Layer 5 of a small transformer language model trained on English Wikipedia (10 layers, counted from 0, width 128).
A neuron's activation on a vector x is SiLU(gate . x) times (in . x), where the dot is the dot product.

Input weights of the MLP neurons that the questions are about. A number n stands for (n - 500) times 0.0011.
n23 gate: 228 621 413 397 759 420 724 401 407 411 409 537 549 343 575 585 471 537 405 435 603 623 364 548 437 421 545 450 405 652 642 419 338 516 536 492 529 568 601 270 348 602 508 479 407 429 623 559 708 578 520 673 324 400 399 718 305 605 178 790 410 415 373 401 447 614 458 540 541 508 642 583 467 383 594 680 722 340 663 297 424 338 545 713 692 335 703 435 500 386 483 475 654 298 605 419 557 421 548 641 246 534 550 455 584 761 275 467 337 496 325 696 337 653 614 589 366 367 736 392 659 723 189 283 646 524 525 713
n102 gate: 340 586 631 535 632 496 568 515 648 457 278 544 711 377 761 702 296 626 456 482 482 641 717 443 563 319 562 675 658 342 722 664 417 543 333 216 562 646 568 532 555 424 554 469 536 637 336 541 325 639 500 532 543 482 519 648 493 504 542 628 708 406 508 298 500 609 361 500 489 554 435 373 379 312 613 467 350 445 634 670 542 460 438 182 489 471 585 420 364 340 463 504 215 500 507 805 493 507 450 709 547 500 474 569 400 584 589 504 475 413 453 121 537 533 551 457 344 475 391 404 361 475 369 560 437 489 415 475
n140 gate: 600 455 658 659 711 586 492 657 632 595 466 396 391 351 628 692 530 415 597 529 475 572 454 397 645 390 429 389 369 706 708 671 343 277 765 265 685 422 504 241 303 517 637 513 628 445 399 423 521 529 617 595 451 635 742 496 572 683 564 504 793 421 76 463 277 467 422 687 395 578 625 706 631 376 550 441 298 382 375 275 435 76 643 620 512 438 475 408 593 525 394 610 695 752 512 671 621 463 619 483 601 644 542 712 533 425 380 601 422 567 567 824 324 538 604 583 450 641 558 470 291 341 353 427 517 475 691 637
n172 gate: 545 660 536 548 356 444 472 537 315 803 719 516 557 363 488 568 700 238 780 794 389 601 442 356 729 380 284 583 455 393 585 541 528 609 448 580 479 616 471 284 766 423 630 423 520 753 573 421 525 361 439 351 372 413 584 243 479 363 743 349 476 488 390 282 270 468 773 690 320 720 362 539 344 448 423 590 672 537 415 574 390 589 430 864 372 520 548 410 529 378 739 492 653 474 569 463 480 643 476 468 753 568 582 387 584 500 729 681 476 606 549 633 651 479 609 508 354 476 561 616 508 615 578 834 504 622 558 382
n200 gate: 439 332 699 504 460 381 637 496 388 595 301 190 282 471 482 399 562 447 350 526 487 476 434 543 303 420 693 411 430 518 217 199 150 669 496 672 614 479 666 432 360 352 526 660 258 638 382 652 424 865 552 366 628 266 505 687 367 361 466 461 465 487 595 274 509 643 428 457 553 307 347 432 438 634 443 561 663 535 408 549 477 630 302 570 487 354 227 456 548 382 314 707 452 758 587 378 491 789 453 453 653 564 787 565 726 579 487 698 457 483 783 424 208 372 404 639 757 288 583 420 509 735 382 234 562 618 469 492
n230 gate: 526 718 627 496 482 602 628 513 302 677 482 539 92 266 553 464 611 651 623 569 378 448 443 521 678 341 565 549 579 316 504 739 552 414 555 359 544 360 715 452 504 418 604 637 629 354 439 491 638 741 331 496 364 335 756 453 752 591 546 404 800 199 369 250 167 530 603 284 531 513 652 584 460 504 513 391 640 483 296 540 590 604 373 708 645 551 581 500 531 591 390 461 647 360 272 422 860 703 675 277 613 395 535 388 598 678 447 381 385 726 387 682 527 372 509 470 452 733 396 549 330 419 138 454 518 647 663 706
n333 gate: 580 445 441 601 353 541 670 500 690 630 348 280 725 599 663 598 443 399 320 700 358 561 315 717 385 619 613 303 604 561 771 580 621 653 468 528 580 482 423 656 236 954 416 613 416 246 589 452 548 585 472 440 624 674 680 520 481 248 518 538 805 412 529 491 448 780 408 635 632 592 355 468 581 337 561 231 552 656 912 319 202 603 685 530 486 301 422 547 666 425 837 439 519 343 672 641 481 427 638 491 434 554 472 561 505 514 510 419 615 425 112 898 230 376 299 528 486 346 617 366 711 532 942 627 232 463 467 527
n407 gate: 284 578 517 621 433 617 661 433 277 439 320 381 350 317 228 551 419 446 688 640 358 533 558 726 405 554 780 341 219 678 699 677 539 592 440 670 602 478 482 774 607 434 875 495 390 464 762 332 328 634 398 229 309 517 628 741 694 570 398 482 500 596 362 383 388 469 377 386 469 626 341 667 420 649 412 611 478 380 482 293 270 707 192 524 491 378 574 535 451 363 361 513 557 667 456 429 615 621 283 714 509 486 473 817 677 637 627 571 599 367 385 337 423 509 482 399 323 575 813 658 513 733 575 171 360 571 370 359
n412 gate: 564 392 673 489 241 563 359 542 631 485 385 485 357 518 492 496 404 249 676 481 113 643 542 664 218 569 447 430 500 553 549 409 579 466 640 537 336 674 558 492 549 564 417 670 369 515 519 423 562 477 511 504 714 360 391 743 727 312 697 500 364 283 492 500 397 421 469 635 428 455 323 507 408 642 406 572 656 193 428 508 484 609 359 512 600 530 518 628 329 594 565 291 594 687 335 319 658 651 411 578 530 512 374 620 810 617 620 550 338 617 285 419 558 462 410 421 575 564 425 758 613 448 420 507 550 587 573 624
n23 in: 488 586 448 577 684 399 581 630 561 484 546 343 442 285 441 327 470 424 663 471 254 683 588 467 398 462 571 475 617 821 591 632 373 553 585 406 425 508 423 253 159 558 706 409 521 217 728 504 585 650 731 782 297 520 483 562 660 360 548 442 351 615 281 516 675 632 419 200 562 407 653 664 596 455 566 546 304 305 574 517 491 537 483 593 553 537 330 181 450 624 584 850 467 549 533 550 467 270 590 275 483 712 856 537 379 670 411 337 456 657 599 610 389 689 689 463 384 504 615 390 517 573 517 524 445 694 336 528
n102 in: 723 438 396 517 658 579 259 700 327 717 319 585 402 590 614 252 359 705 351 491 365 379 622 707 303 278 478 340 518 450 611 487 341 540 295 429 599 395 555 510 397 277 549 392 624 194 415 527 628 455 223 372 706 653 537 677 691 718 698 701 276 664 639 504 676 304 629 447 294 456 424 565 523 659 89 747 599 460 496 550 412 438 532 367 460 377 211 634 419 603 473 383 611 572 367 286 531 382 500 275 383 622 844 478 413 437 532 378 552 388 291 482 624 301 278 793 620 606 674 677 223 408 688 591 628 518 486 509
n140 in: 447 508 760 571 500 714 592 471 536 520 512 597 362 363 525 602 533 595 406 468 680 496 553 568 633 352 337 550 459 799 589 605 540 492 675 356 426 277 420 401 463 459 480 449 577 504 467 363 550 688 605 488 830 393 937 422 628 375 508 329 654 428 572 345 246 274 613 484 606 428 557 543 668 146 634 459 520 239 496 517 504 504 471 595 540 348 285 666 500 427 463 664 838 548 488 488 638 488 783 404 533 632 599 508 476 443 176 566 290 605 698 537 659 566 629 524 309 468 488 326 610 532 146 527 434 520 586 626
n172 in: 676 433 667 487 770 535 433 500 392 644 546 604 636 478 365 491 764 597 523 518 359 529 509 603 727 330 505 375 582 381 554 523 657 401 637 549 427 371 416 139 582 514 536 353 442 181 559 533 560 358 645 536 513 664 331 733 431 392 762 273 663 266 382 434 495 468 453 455 605 905 604 351 450 567 405 413 801 322 459 541 420 644 678 273 433 478 549 450 660 486 532 610 433 930 801 455 550 447 433 926 254 448 307 306 580 182 695 532 234 360 477 560 551 252 563 635 708 761 676 698 709 593 536 623 435 382 633 351
n200 in: 387 500 614 516 441 258 475 594 671 767 521 609 437 711 259 610 474 564 394 517 593 482 751 483 483 547 437 444 275 390 546 597 304 300 516 732 725 463 422 295 263 454 492 800 291 376 340 569 328 479 437 471 574 512 718 491 367 533 638 753 420 608 343 385 793 634 735 517 382 302 387 524 440 471 647 411 606 694 584 894 504 391 458 451 616 728 599 227 598 542 393 564 429 699 754 513 546 422 686 446 432 518 572 759 430 660 509 487 541 563 655 362 409 215 295 579 718 417 546 581 639 599 589 276 560 496 317 370
n230 in: 310 562 799 324 637 385 318 73 307 626 399 609 663 404 620 656 606 518 592 509 664 578 486 482 787 509 554 393 441 733 599 527 599 576 619 643 331 633 197 535 445 667 491 491 648 680 459 305 435 464 699 388 309 412 509 442 518 675 417 872 455 442 599 447 381 635 579 491 568 558 486 636 326 635 582 423 450 555 401 482 580 194 139 273 322 554 522 337 541 672 716 418 460 96 455 468 613 535 171 831 382 652 633 685 712 640 630 459 655 486 721 579 547 569 514 388 495 271 739 514 550 611 695 343 177 455 615 609
n333 in: 270 132 782 706 668 567 673 191 398 378 355 529 392 642 420 510 345 355 589 354 791 214 287 611 580 460 766 178 554 594 280 564 622 529 299 578 381 466 298 386 510 329 705 474 529 640 534 676 495 505 691 456 418 591 403 726 605 661 713 362 431 184 490 433 173 397 262 325 22 418 402 595 545 646 549 401 228 766 441 610 592 197 535 406 432 471 505 480 663 451 316 218 524 600 578 681 456 371 312 762 480 469 366 397 778 608 671 396 817 534 510 415 182 585 422 622 510 773 759 545 593 370 530 415 530 813 500 524
n407 in: 476 570 352 110 668 514 579 490 278 420 394 305 419 486 412 550 636 364 712 274 668 664 481 270 398 471 438 598 404 399 543 238 415 788 677 594 438 411 461 316 514 619 528 280 604 529 763 422 797 289 557 444 780 560 278 317 495 467 335 748 409 358 525 570 332 325 338 590 510 729 376 330 572 255 581 620 356 486 581 626 218 401 514 459 575 617 523 710 270 486 500 399 538 551 311 800 605 361 879 189 161 375 322 718 393 638 490 678 472 314 595 193 461 457 775 472 224 344 509 660 328 202 261 523 626 429 674 578
n412 in: 553 407 636 516 612 336 395 513 467 329 558 623 336 330 479 530 693 211 591 154 649 695 533 654 546 454 698 479 401 339 381 356 455 329 420 532 368 375 293 550 521 561 275 375 288 584 661 277 487 421 451 861 448 167 470 482 479 361 785 529 500 488 343 304 624 561 445 321 648 468 734 262 454 423 471 314 570 541 344 663 645 586 467 583 355 739 548 681 546 730 413 467 529 606 366 607 504 432 557 455 438 543 654 663 460 447 685 293 352 652 594 550 724 608 488 345 324 524 586 513 492 404 628 437 726 414 383 274

Each question shows a token from some text and the vector x that enters the MLP there. A number n stands for (n - 500) times 0.0056.

"'": 606 574 540 451 438 364 377 480 536 381 350 582 423 341 378 573 631 448 555 419 322 590 450 393 483 292 347 402 253 535 323 435 591 400 518 500 355 600 531 359 537 547 372 591 498 556 650 470 530 437 472 371 587 485 514 711 388 447 573 541 570 593 476 472 524 389 611 496 475 649 430 350 403 617 535 410 504 475 540 542 677 756 379 532 412 425 450 668 415 526 524 512 592 272 366 427 562 445 526 540 596 406 433 420 586 551 488 595 474 434 422 242 620 440 369 383 420 451 492 535 616 383 366 659 480 302 581 675
Which neuron lights up most? n412

"B": 563 325 403 474 535 484 696 534 582 590 474 379 582 548 723 597 579 494 605 464 331 416 587 407 552 444 406 464 408 586 476 468 498 364 437 442 352 609 471 559 656 638 568 530 401 436 542 435 339 537 411 432 496 280 418 601 527 602 475 440 576 439 346 412 526 405 585 389 443 460 569 481 392 427 606 512 431 442 616 710 558 661 727 653 405 580 536 615 454 90 407 749 479 373 658 475 626 427 660 575 541 590 248 448 339 356 535 444 418 124 521 493 503 439 688 523 409 625 455 497 468 520 534 542 359 731 492 560
Which neuron lights up most? n172

" National": 677 563 620 432 403 402 523 341 510 454 622 528 468 449 550 676 547 367 565 438 564 444 403 387 272 530 342 515 460 580 577 535 627 483 430 511 525 641 591 465 544 598 548 514 630 383 622 655 459 346 339 361 493 490 366 739 683 635 579 472 585 595 460 448 431 517 473 528 424 495 581 413 585 466 482 490 527 596 537 661 467 487 541 646 542 492 491 588 455 496 416 560 765 142 597 390 425 491 479 499 386 586 529 295 419 506 368 650 657 503 461 388 563 450 424 575 537 624 461 597 640 451 613 458 395 435 472 565
Which neuron lights up most? n333

" a": 533 606 541 497 491 423 400 445 543 397 391 511 480 683 623 440 542 423 483 459 501 761 470 479 326 377 321 376 401 505 406 440 494 475 494 393 371 619 745 378 605 476 373 555 477 414 544 629 294 252 372 486 485 436 518 713 488 540 469 513 465 427 456 552 381 516 335 512 336 606 555 508 556 565 453 463 462 528 401 755 470 662 658 613 536 443 572 696 443 543 371 661 439 219 506 513 363 506 538 549 525 688 533 493 472 482 494 565 532 481 498 398 468 461 290 601 600 626 569 500 397 499 634 569 351 470 472 460
Which two neurons fire most, strongest first? n140, n102

" on": 602 527 504 442 407 407 455 521 541 513 472 657 468 559 562 554 545 433 442 509 454 819 446 598 297 213 477 336 427 447 397 545 500 465 547 483 540 551 642 327 583 461 452 481 597 535 428 572 603 530 410 481 529 596 499 691 449 708 576 498 369 482 574 592 421 431 372 485 389 606 501 438 377 561 463 435 579 497 535 629 548 644 442 640 377 562 483 546 577 534 379 549 472 139 487 464 461 466 557 587 393 611 619 544 513 575 599 533 520 576 447 400 630 548 386 534 574 526 532 408 567 550 472 601 328 561 447 515
Which neuron fires most, and how strongly? n102, at about 0.41

"-": 502 499 433 634 493 439 730 378 492 494 348 396 386 557 450 492 438 399 605 414 378 435 639 597 474 538 413 422 438 510 535 592 670 484 461 604 346 619 596 421 446 348 423 542 546 481 618 575 424 464 398 340 626 410 532 839 588 559 666 358 460 557 526 559 521 474 352 494 425 628 561 341 356 485 295 477 466 337 416 610 539 486 608 693 438 427 466 484 557 571 461 613 472 266 444 423 581 504 537 402 363 474 479 662 294 521 535 454 565 524 564 484 551 553 614 760 407 682 464 445 592 507 602 382 400 437 552 505
Which neuron lights up most? n412

"s": 646 647 388 469 389 457 369 477 578 258 471 489 564 483 408 749 602 404 656 500 397 669 542 305 449 390 350 514 437 537 339 398 554 412 410 491 432 604 594 268 437 499 566 594 516 562 472 608 484 297 448 504 521 477 327 613 407 383 513 325 580 547 479 481 489 436 420 441 458 488 546 391 452 586 536 429 675 493 498 500 635 640 548 571 474 434 496 688 409 652 357 548 450 239 503 332 475 524 700 435 503 663 494 506 565 587 585 617 539 338 438 254 583 480 491 439 497 533 416 487 485 525 444 568 426 555 626 692
Which neuron lights up most? n412

" with": 613 486 608 468 413 528 288 606 599 353 417 587 428 547 391 667 549 462 521 402 450 771 385 588 458 196 363 429 340 519 433 485 532 529 521 382 527 602 616 267 524 427 559 561 607 504 601 666 619 582 321 408 531 554 565 625 518 586 643 432 307 524 542 582 384 472 436 440 457 621 613 467 501 664 399 431 461 495 633 581 608 502 440 607 431 499 375 481 482 466 536 388 388 258 445 403 296 365 482 559 402 562 654 519 490 514 609 680 497 542 338 426 623 608 377 537 574 519 562 519 475 508 431 578 445 486 461 568
Which neuron lights up most? n172

" as": 480 432 610 465 345 569 562 497 438 461 556 462 416 502 289 543 599 462 580 436 503 564 513 723 390 291 251 335 355 527 385 417 544 668 610 341 606 587 685 311 525 491 522 617 458 589 366 663 384 604 485 548 568 412 406 599 362 552 659 511 295 499 417 440 435 486 436 375 370 549 552 589 449 495 418 407 471 470 525 702 582 577 663 682 425 561 576 526 471 560 567 371 446 245 545 369 523 389 583 574 510 363 410 567 471 319 551 634 608 410 360 444 495 557 497 748 455 491 443 635 566 575 408 405 439 466 557 575
Which two neurons fire most, strongest first? n200, n172

" against": 478 601 663 590 535 510 501 624 454 394 332 619 479 442 544 597 473 500 528 448 537 848 450 592 364 249 565 538 502 459 518 586 503 556 461 558 467 452 623 188 553 404 485 534 545 491 550 567 479 569 369 493 582 542 441 667 369 677 622 538 404 517 462 540 524 467 327 440 537 554 559 497 494 594 596 417 562 455 611 683 593 484 395 582 492 519 462 580 572 548 467 483 292 193 497 496 492 447 532 541 445 550 680 524 404 536 512 502 501 635 446 379 561 464 389 571 551 551 406 474 456 546 445 515 379 431 417 499
Which two neurons fire most, strongest first? n102, n23

" woman": 466 657 488 463 487 508 527 304 421 406 422 645 379 499 686 532 520 432 455 453 504 679 558 442 415 430 494 454 573 579 431 354 510 511 432 535 386 668 335 346 529 464 622 629 611 437 506 683 499 460 381 488 645 454 472 653 501 592 557 192 666 509 451 496 544 393 452 483 463 681 492 469 442 527 653 506 566 423 693 661 664 439 458 515 368 472 448 544 385 502 382 366 454 131 486 390 421 468 409 456 407 454 578 571 449 447 311 527 504 585 628 510 637 435 505 593 596 415 549 454 499 502 419 365 479 469 592 595
Which neuron lights up most? n230

" community": 628 535 507 580 472 509 573 315 515 253 480 615 482 532 514 586 600 336 491 465 473 713 561 394 358 278 558 413 552 540 357 421 559 448 589 557 420 611 469 413 589 494 511 584 575 480 601 732 467 448 210 467 646 507 355 695 584 658 570 337 755 571 343 481 392 508 499 595 583 618 575 508 500 461 656 453 538 419 503 702 497 390 426 544 371 507 495 588 445 392 489 476 524 270 599 456 428 359 576 559 397 616 597 399 515 664 420 623 497 553 683 383 690 539 519 530 540 420 533 447 523 551 460 632 485 588 558 515
Which neuron lights up most? n172

"able": 683 560 553 397 441 437 573 542 444 486 319 632 558 489 504 544 590 604 511 486 543 514 551 779 394 489 606 534 341 587 552 605 650 460 372 495 355 818 566 303 637 416 624 660 557 520 557 623 551 392 324 475 542 616 372 637 429 476 402 295 695 638 536 423 490 442 514 511 414 546 466 333 551 671 505 427 477 555 534 606 537 420 407 567 531 560 558 611 458 485 386 612 575 218 356 591 482 446 591 409 475 513 631 516 413 592 413 465 517 517 615 346 662 583 449 375 424 587 455 597 472 533 356 549 310 540 467 466
Which three neurons fire most, strongest first? n102, n407, n200

" |": 672 568 547 587 345 544 471 695 634 365 434 517 449 542 560 568 478 395 383 376 494 691 414 438 436 306 356 368 379 460 378 528 650 427 460 479 547 609 606 167 564 426 500 529 521 479 697 615 377 429 344 476 474 434 520 645 446 588 599 483 480 590 303 384 543 512 287 498 391 454 516 540 563 552 522 479 486 630 603 517 583 541 412 303 471 441 490 483 424 367 419 576 459 352 515 409 406 510 583 606 508 672 443 545 340 465 389 542 637 523 494 422 638 486 330 664 418 434 344 434 456 500 609 529 465 460 569 603
Which neuron lights up most? n102

"ici": 333 380 566 336 360 329 524 454 477 723 421 515 581 427 413 300 703 479 492 459 458 527 664 449 567 382 457 496 402 723 400 447 481 337 581 319 469 465 541 477 529 491 486 536 615 559 536 645 269 659 584 382 570 632 496 749 429 531 505 318 687 542 410 693 494 440 458 414 427 417 454 479 559 663 385 531 362 496 695 627 518 622 532 554 530 527 594 529 583 515 399 583 532 423 765 415 588 472 407 466 595 491 649 470 489 454 522 338 704 325 556 658 622 341 458 587 640 471 628 662 601 429 474 525 386 525 374 443
Which neuron lights up most? n200

" did": 559 519 514 415 394 310 293 630 493 511 295 571 537 444 553 688 602 487 544 576 453 642 430 437 474 300 233 453 474 484 455 441 368 386 623 457 673 566 502 412 787 349 457 629 453 467 602 482 463 591 487 512 475 347 603 598 339 551 541 452 482 618 389 305 458 430 331 467 314 560 538 335 435 652 569 399 578 570 490 686 600 463 540 540 462 493 464 600 549 551 521 426 448 182 452 445 474 241 528 471 519 500 452 481 605 686 497 521 436 420 414 506 651 545 340 442 499 514 378 626 624 477 510 470 498 383 583 664
Which two neurons fire most, strongest first? n412, n230

" spent": 599 576 489 505 455 539 220 624 561 345 361 484 404 553 607 644 520 426 472 381 344 746 472 494 367 279 355 378 382 606 436 509 547 368 554 467 622 531 515 426 614 330 479 526 391 636 608 627 499 522 436 489 507 474 500 727 378 675 670 463 547 478 453 461 453 551 291 530 501 699 610 375 495 521 479 433 483 512 554 539 623 524 594 526 529 558 589 658 565 456 587 418 340 197 448 315 447 234 561 542 552 452 502 533 589 539 387 561 489 460 451 537 482 569 456 455 413 571 294 589 602 576 511 475 452 577 537 575
Which neuron fires most, and how strongly? n412, at about 1.5

",": 570 537 488 551 584 605 499 657 466 460 448 489 433 460 526 613 709 483 584 462 352 766 493 494 497 280 370 500 566 669 290 463 535 468 702 516 482 447 565 176 664 490 518 523 602 514 530 663 453 436 419 437 483 422 602 586 468 585 551 415 578 588 401 467 509 451 308 463 495 553 478 584 544 518 500 415 429 597 559 616 720 484 574 748 548 578 461 489 525 644 473 633 502 265 411 467 551 475 773 437 425 540 565 552 379 613 556 453 599 536 510 498 595 455 556 525 532 645 456 481 540 536 462 543 384 483 526 531
Which neuron lights up most? n140

" sexual": 496 488 332 410 387 577 389 401 460 288 188 592 585 286 553 671 405 484 429 577 640 615 578 520 371 360 455 477 620 526 558 521 569 604 585 549 392 516 586 537 468 372 467 556 646 594 474 604 391 539 304 517 644 502 452 682 490 646 547 372 529 630 422 495 544 551 465 539 493 454 440 494 511 655 529 457 419 508 526 576 567 460 570 702 559 520 571 460 468 450 374 473 458 189 728 476 404 445 574 452 438 489 511 467 390 451 379 462 517 586 666 483 591 531 463 588 653 315 512 575 558 487 542 415 174 437 609 420
Which neuron fires most, and how strongly? n172, at about 0.46

" men": 586 478 690 548 610 686 686 321 427 464 433 550 477 405 654 545 537 431 520 512 539 641 496 407 358 509 512 460 471 603 509 443 484 571 543 578 349 573 418 451 589 429 547 580 454 421 608 644 420 537 415 571 630 445 497 769 551 647 616 247 629 540 340 464 528 354 425 462 596 730 529 447 417 609 681 575 503 603 660 624 554 458 582 477 389 479 406 606 526 413 458 400 551 175 441 436 509 544 611 590 413 413 645 617 374 405 354 431 547 645 639 596 580 497 482 531 570 463 590 431 559 466 412 441 454 484 601 516
Which neuron fires most, and how strongly? n140, at about 0.76

" girl": 460 696 355 417 352 419 511 430 449 412 246 615 447 431 550 585 593 391 421 452 454 648 523 495 486 418 374 388 475 615 487 385 475 548 554 514 473 574 536 378 366 430 575 588 454 507 533 711 455 487 305 440 581 510 416 731 442 581 387 340 635 517 437 529 425 485 448 529 420 679 457 590 546 518 665 540 527 491 613 680 577 507 561 585 398 577 447 554 506 531 381 416 440 146 635 283 426 556 427 350 523 564 601 485 506 520 463 558 456 590 596 399 696 350 565 665 545 345 604 561 548 480 528 480 428 595 642 537
Which neuron fires most, and how strongly? n200, at about 0.43

" count": 445 476 537 591 420 577 648 171 310 544 476 614 372 482 554 512 515 446 519 403 400 652 606 538 352 483 419 465 529 576 500 488 444 561 497 454 322 595 478 361 557 540 517 559 686 604 514 645 459 478 429 410 720 411 470 731 637 595 473 445 606 598 456 577 629 578 412 467 506 576 502 309 605 452 458 573 525 615 386 667 673 217 524 497 524 432 339 531 581 552 617 487 439 176 446 345 477 547 496 606 400 465 548 542 515 383 564 483 373 716 505 530 597 417 490 593 559 510 459 657 575 563 453 439 439 567 577 542
Which neuron lights up most? n230

" was": 376 770 533 497 573 483 553 589 634 302 451 551 434 474 400 552 607 416 506 452 417 641 462 434 482 394 275 308 437 529 151 459 577 447 532 353 542 637 654 332 739 428 584 594 475 493 552 575 454 625 506 480 552 384 475 559 442 521 554 421 453 687 435 385 624 339 365 474 336 612 537 494 440 527 502 512 459 412 533 504 656 590 633 441 655 463 548 707 378 402 413 491 408 193 316 464 375 308 441 568 541 433 523 543 499 631 476 576 600 534 417 585 592 499 348 551 442 510 377 538 503 461 597 480 506 443 528 714
Which neuron lights up most? n200

" and": 555 572 673 482 426 461 613 618 566 213 433 483 455 374 582 609 688 436 536 424 418 809 536 574 395 376 521 516 430 476 536 484 498 516 662 462 475 355 466 210 553 379 493 451 547 463 558 741 429 570 460 480 558 476 432 633 412 442 640 424 567 500 477 442 415 510 335 371 534 532 467 532 471 539 335 426 408 433 536 633 552 547 572 636 566 568 560 562 593 547 437 570 305 167 406 369 406 414 524 590 482 645 497 622 470 555 437 509 575 510 512 508 490 477 530 584 441 567 489 454 496 529 400 567 411 505 498 505
Which three neurons fire most, strongest first? n23, n412, n140

" div": 687 598 592 427 550 506 518 439 264 465 484 592 422 369 405 688 408 522 497 339 598 608 479 490 191 476 179 410 546 567 573 348 500 279 614 440 520 521 403 419 693 465 367 644 546 525 465 636 421 624 285 602 485 663 523 689 454 659 505 461 592 586 331 508 425 505 461 464 589 452 474 381 485 591 439 476 462 600 535 592 486 502 458 542 515 437 465 451 584 463 533 579 454 195 483 511 596 393 521 539 511 639 505 593 420 474 550 514 473 560 514 554 523 641 497 608 546 456 490 415 620 312 563 609 424 653 619 434
Which three neurons fire most, strongest first? n140, n230, n407

" an": 502 679 449 432 502 506 396 334 644 483 419 431 452 554 387 464 541 588 566 375 524 696 593 431 352 393 283 461 315 533 541 552 521 526 526 439 359 543 643 350 548 495 441 686 499 434 423 579 424 352 407 463 479 430 446 601 432 582 515 486 523 504 426 498 411 496 365 496 382 503 392 556 543 480 497 431 456 599 444 693 463 534 669 803 488 455 533 600 409 516 429 525 433 135 448 480 357 495 434 583 528 542 406 466 416 414 401 650 697 576 550 362 468 505 429 651 547 578 430 601 478 501 681 456 405 426 467 597
Which neuron lights up most? n140

"od": 441 536 581 526 355 488 548 470 496 669 372 507 730 533 446 546 520 308 439 542 423 459 708 428 593 437 489 540 313 504 469 497 448 403 164 359 528 704 283 370 646 413 506 590 493 543 378 647 495 576 308 370 494 384 481 555 575 592 797 296 588 640 397 586 558 540 528 517 385 335 511 416 398 389 417 685 613 467 526 548 579 476 686 451 561 431 427 799 412 174 563 607 409 330 578 571 344 512 582 506 527 541 434 451 496 578 496 528 332 514 467 474 568 487 605 379 566 625 633 393 467 454 400 518 503 475 606 657
Which neuron lights up most? n102

"ner": 507 536 350 511 397 475 629 611 492 753 304 590 540 488 492 379 599 514 521 450 442 436 724 623 436 542 454 432 326 611 533 495 391 463 367 670 435 613 468 453 638 505 500 615 492 454 659 673 587 672 397 389 534 624 539 676 483 688 443 350 557 546 551 488 570 480 676 493 469 688 378 497 544 636 481 584 274 538 526 634 448 456 586 446 473 337 658 614 382 393 563 673 618 348 546 222 569 462 648 579 324 408 465 681 527 425 417 591 532 544 609 266 496 570 637 423 662 516 618 673 583 533 542 490 452 456 336 507
Which neuron fires most, and how strongly? n407, at about 1.3

" her": 609 564 239 397 409 445 344 379 491 454 336 666 407 456 624 425 583 345 542 453 530 697 624 423 481 446 361 432 450 482 360 460 545 541 588 586 305 627 403 287 598 448 502 577 434 486 646 545 392 321 521 434 585 506 454 626 409 585 593 370 542 377 480 502 568 535 435 541 345 594 381 552 491 566 482 425 595 487 615 551 498 437 582 581 534 560 567 617 464 617 412 586 379 172 425 277 508 396 547 334 656 603 696 521 467 511 487 448 516 473 550 440 600 451 600 430 571 707 445 650 358 539 446 478 333 452 494 594
Which neuron lights up most? n412

" sw": 799 722 582 557 440 548 589 337 470 504 605 466 403 440 407 627 378 444 387 440 451 503 386 317 460 491 351 465 527 597 520 526 513 456 576 427 404 472 539 561 584 509 468 632 347 475 614 631 544 655 315 466 536 476 608 697 473 556 483 553 557 576 486 501 545 599 570 507 578 556 524 531 320 498 698 519 425 552 569 893 548 575 694 526 369 484 365 548 601 479 453 408 653 169 476 288 392 596 526 532 529 593 579 445 394 461 567 524 413 507 417 434 551 481 490 578 385 336 572 645 616 407 503 636 530 625 535 592
Which neuron fires most, and how strongly? n407, at about 0.22

" letter": 471 674 612 449 515 452 571 539 465 503 407 668 400 446 340 572 517 427 404 310 346 642 478 590 442 255 354 446 527 658 494 447 568 374 516 537 575 639 482 337 571 511 514 518 628 562 602 692 551 521 303 451 464 445 489 628 403 579 426 378 649 481 321 456 538 465 522 513 536 686 464 521 396 605 725 540 453 460 481 671 616 489 508 600 497 523 533 365 385 529 599 571 406 98 579 519 416 406 521 543 277 523 543 505 605 473 577 455 541 559 457 441 633 542 521 571 562 406 388 549 515 591 441 450 489 504 569 567
Which three neurons fire most, strongest first? n23, n230, n172

" political": 586 538 512 561 382 378 563 316 520 495 386 511 500 464 373 651 447 427 525 525 446 625 705 422 306 434 428 489 542 665 546 580 603 451 625 474 506 551 621 499 480 398 465 598 600 512 647 638 484 349 455 498 525 601 371 650 516 617 428 462 759 585 409 549 538 610 398 612 632 589 549 508 412 569 633 521 441 635 534 663 526 567 427 610 544 459 711 548 398 546 546 457 471 181 663 380 445 418 512 406 383 580 480 265 554 527 337 551 606 605 709 382 541 489 439 712 617 631 506 690 494 383 496 444 347 349 510 575
Which neuron lights up most? n140

" CEO": 555 560 432 371 486 458 462 389 541 464 423 536 504 453 557 557 509 413 452 377 466 503 569 368 474 306 422 488 279 659 494 591 697 364 406 557 493 691 521 325 438 403 556 387 468 568 486 774 517 582 413 444 551 464 509 540 583 571 565 427 648 556 487 577 388 332 412 359 497 708 414 346 541 508 864 422 629 539 713 614 693 396 539 534 453 641 445 543 450 234 525 564 515 199 504 357 398 406 450 476 338 441 474 309 618 486 532 590 524 469 527 435 619 556 440 718 535 403 495 584 564 458 555 573 525 451 423 522
Which three neurons fire most, strongest first? n172, n412, n200

" v": 429 557 619 592 422 310 635 395 430 630 483 351 418 578 497 462 388 443 644 496 578 540 542 415 421 437 333 412 542 590 552 478 414 396 507 428 449 283 547 620 540 566 447 755 497 534 585 677 419 522 377 495 494 428 432 682 553 574 291 453 563 683 262 340 497 545 525 478 539 766 525 529 459 671 443 534 525 519 579 689 513 391 546 541 330 522 525 504 499 474 455 645 393 179 687 180 315 600 619 482 573 539 510 503 500 497 469 534 449 583 524 501 540 635 501 476 468 506 361 565 576 387 480 506 418 559 580 403
Which neuron lights up most? n200

" Ed": 668 617 633 439 451 412 551 387 492 375 388 418 535 745 533 544 376 358 559 396 543 492 552 357 410 455 487 495 354 484 622 398 446 519 520 395 632 360 417 427 484 603 475 582 624 509 693 623 390 373 413 359 477 569 597 624 536 551 614 413 550 564 462 460 454 572 392 538 447 449 460 380 572 561 662 547 608 659 674 702 598 470 600 638 713 471 587 565 491 376 455 665 461 125 632 352 528 576 543 394 547 546 394 435 580 481 568 527 507 583 561 558 634 375 494 455 429 475 482 543 687 515 501 498 326 454 679 402
Which two neurons fire most, strongest first? n102, n412

"ness": 572 598 538 469 406 478 591 590 556 415 393 812 542 401 489 551 502 435 393 362 415 547 548 468 419 441 507 509 540 479 357 438 593 350 534 634 235 545 442 331 691 455 590 480 610 512 426 660 380 583 491 474 751 309 341 686 368 635 538 274 637 659 374 533 566 428 514 498 498 528 453 334 396 476 549 493 481 467 687 512 468 421 405 597 521 549 538 530 546 529 574 618 418 221 537 547 593 445 510 513 517 587 662 462 457 487 538 505 551 534 553 389 555 586 378 570 686 598 420 641 497 641 386 549 386 623 512 541
Which neuron lights up most? n407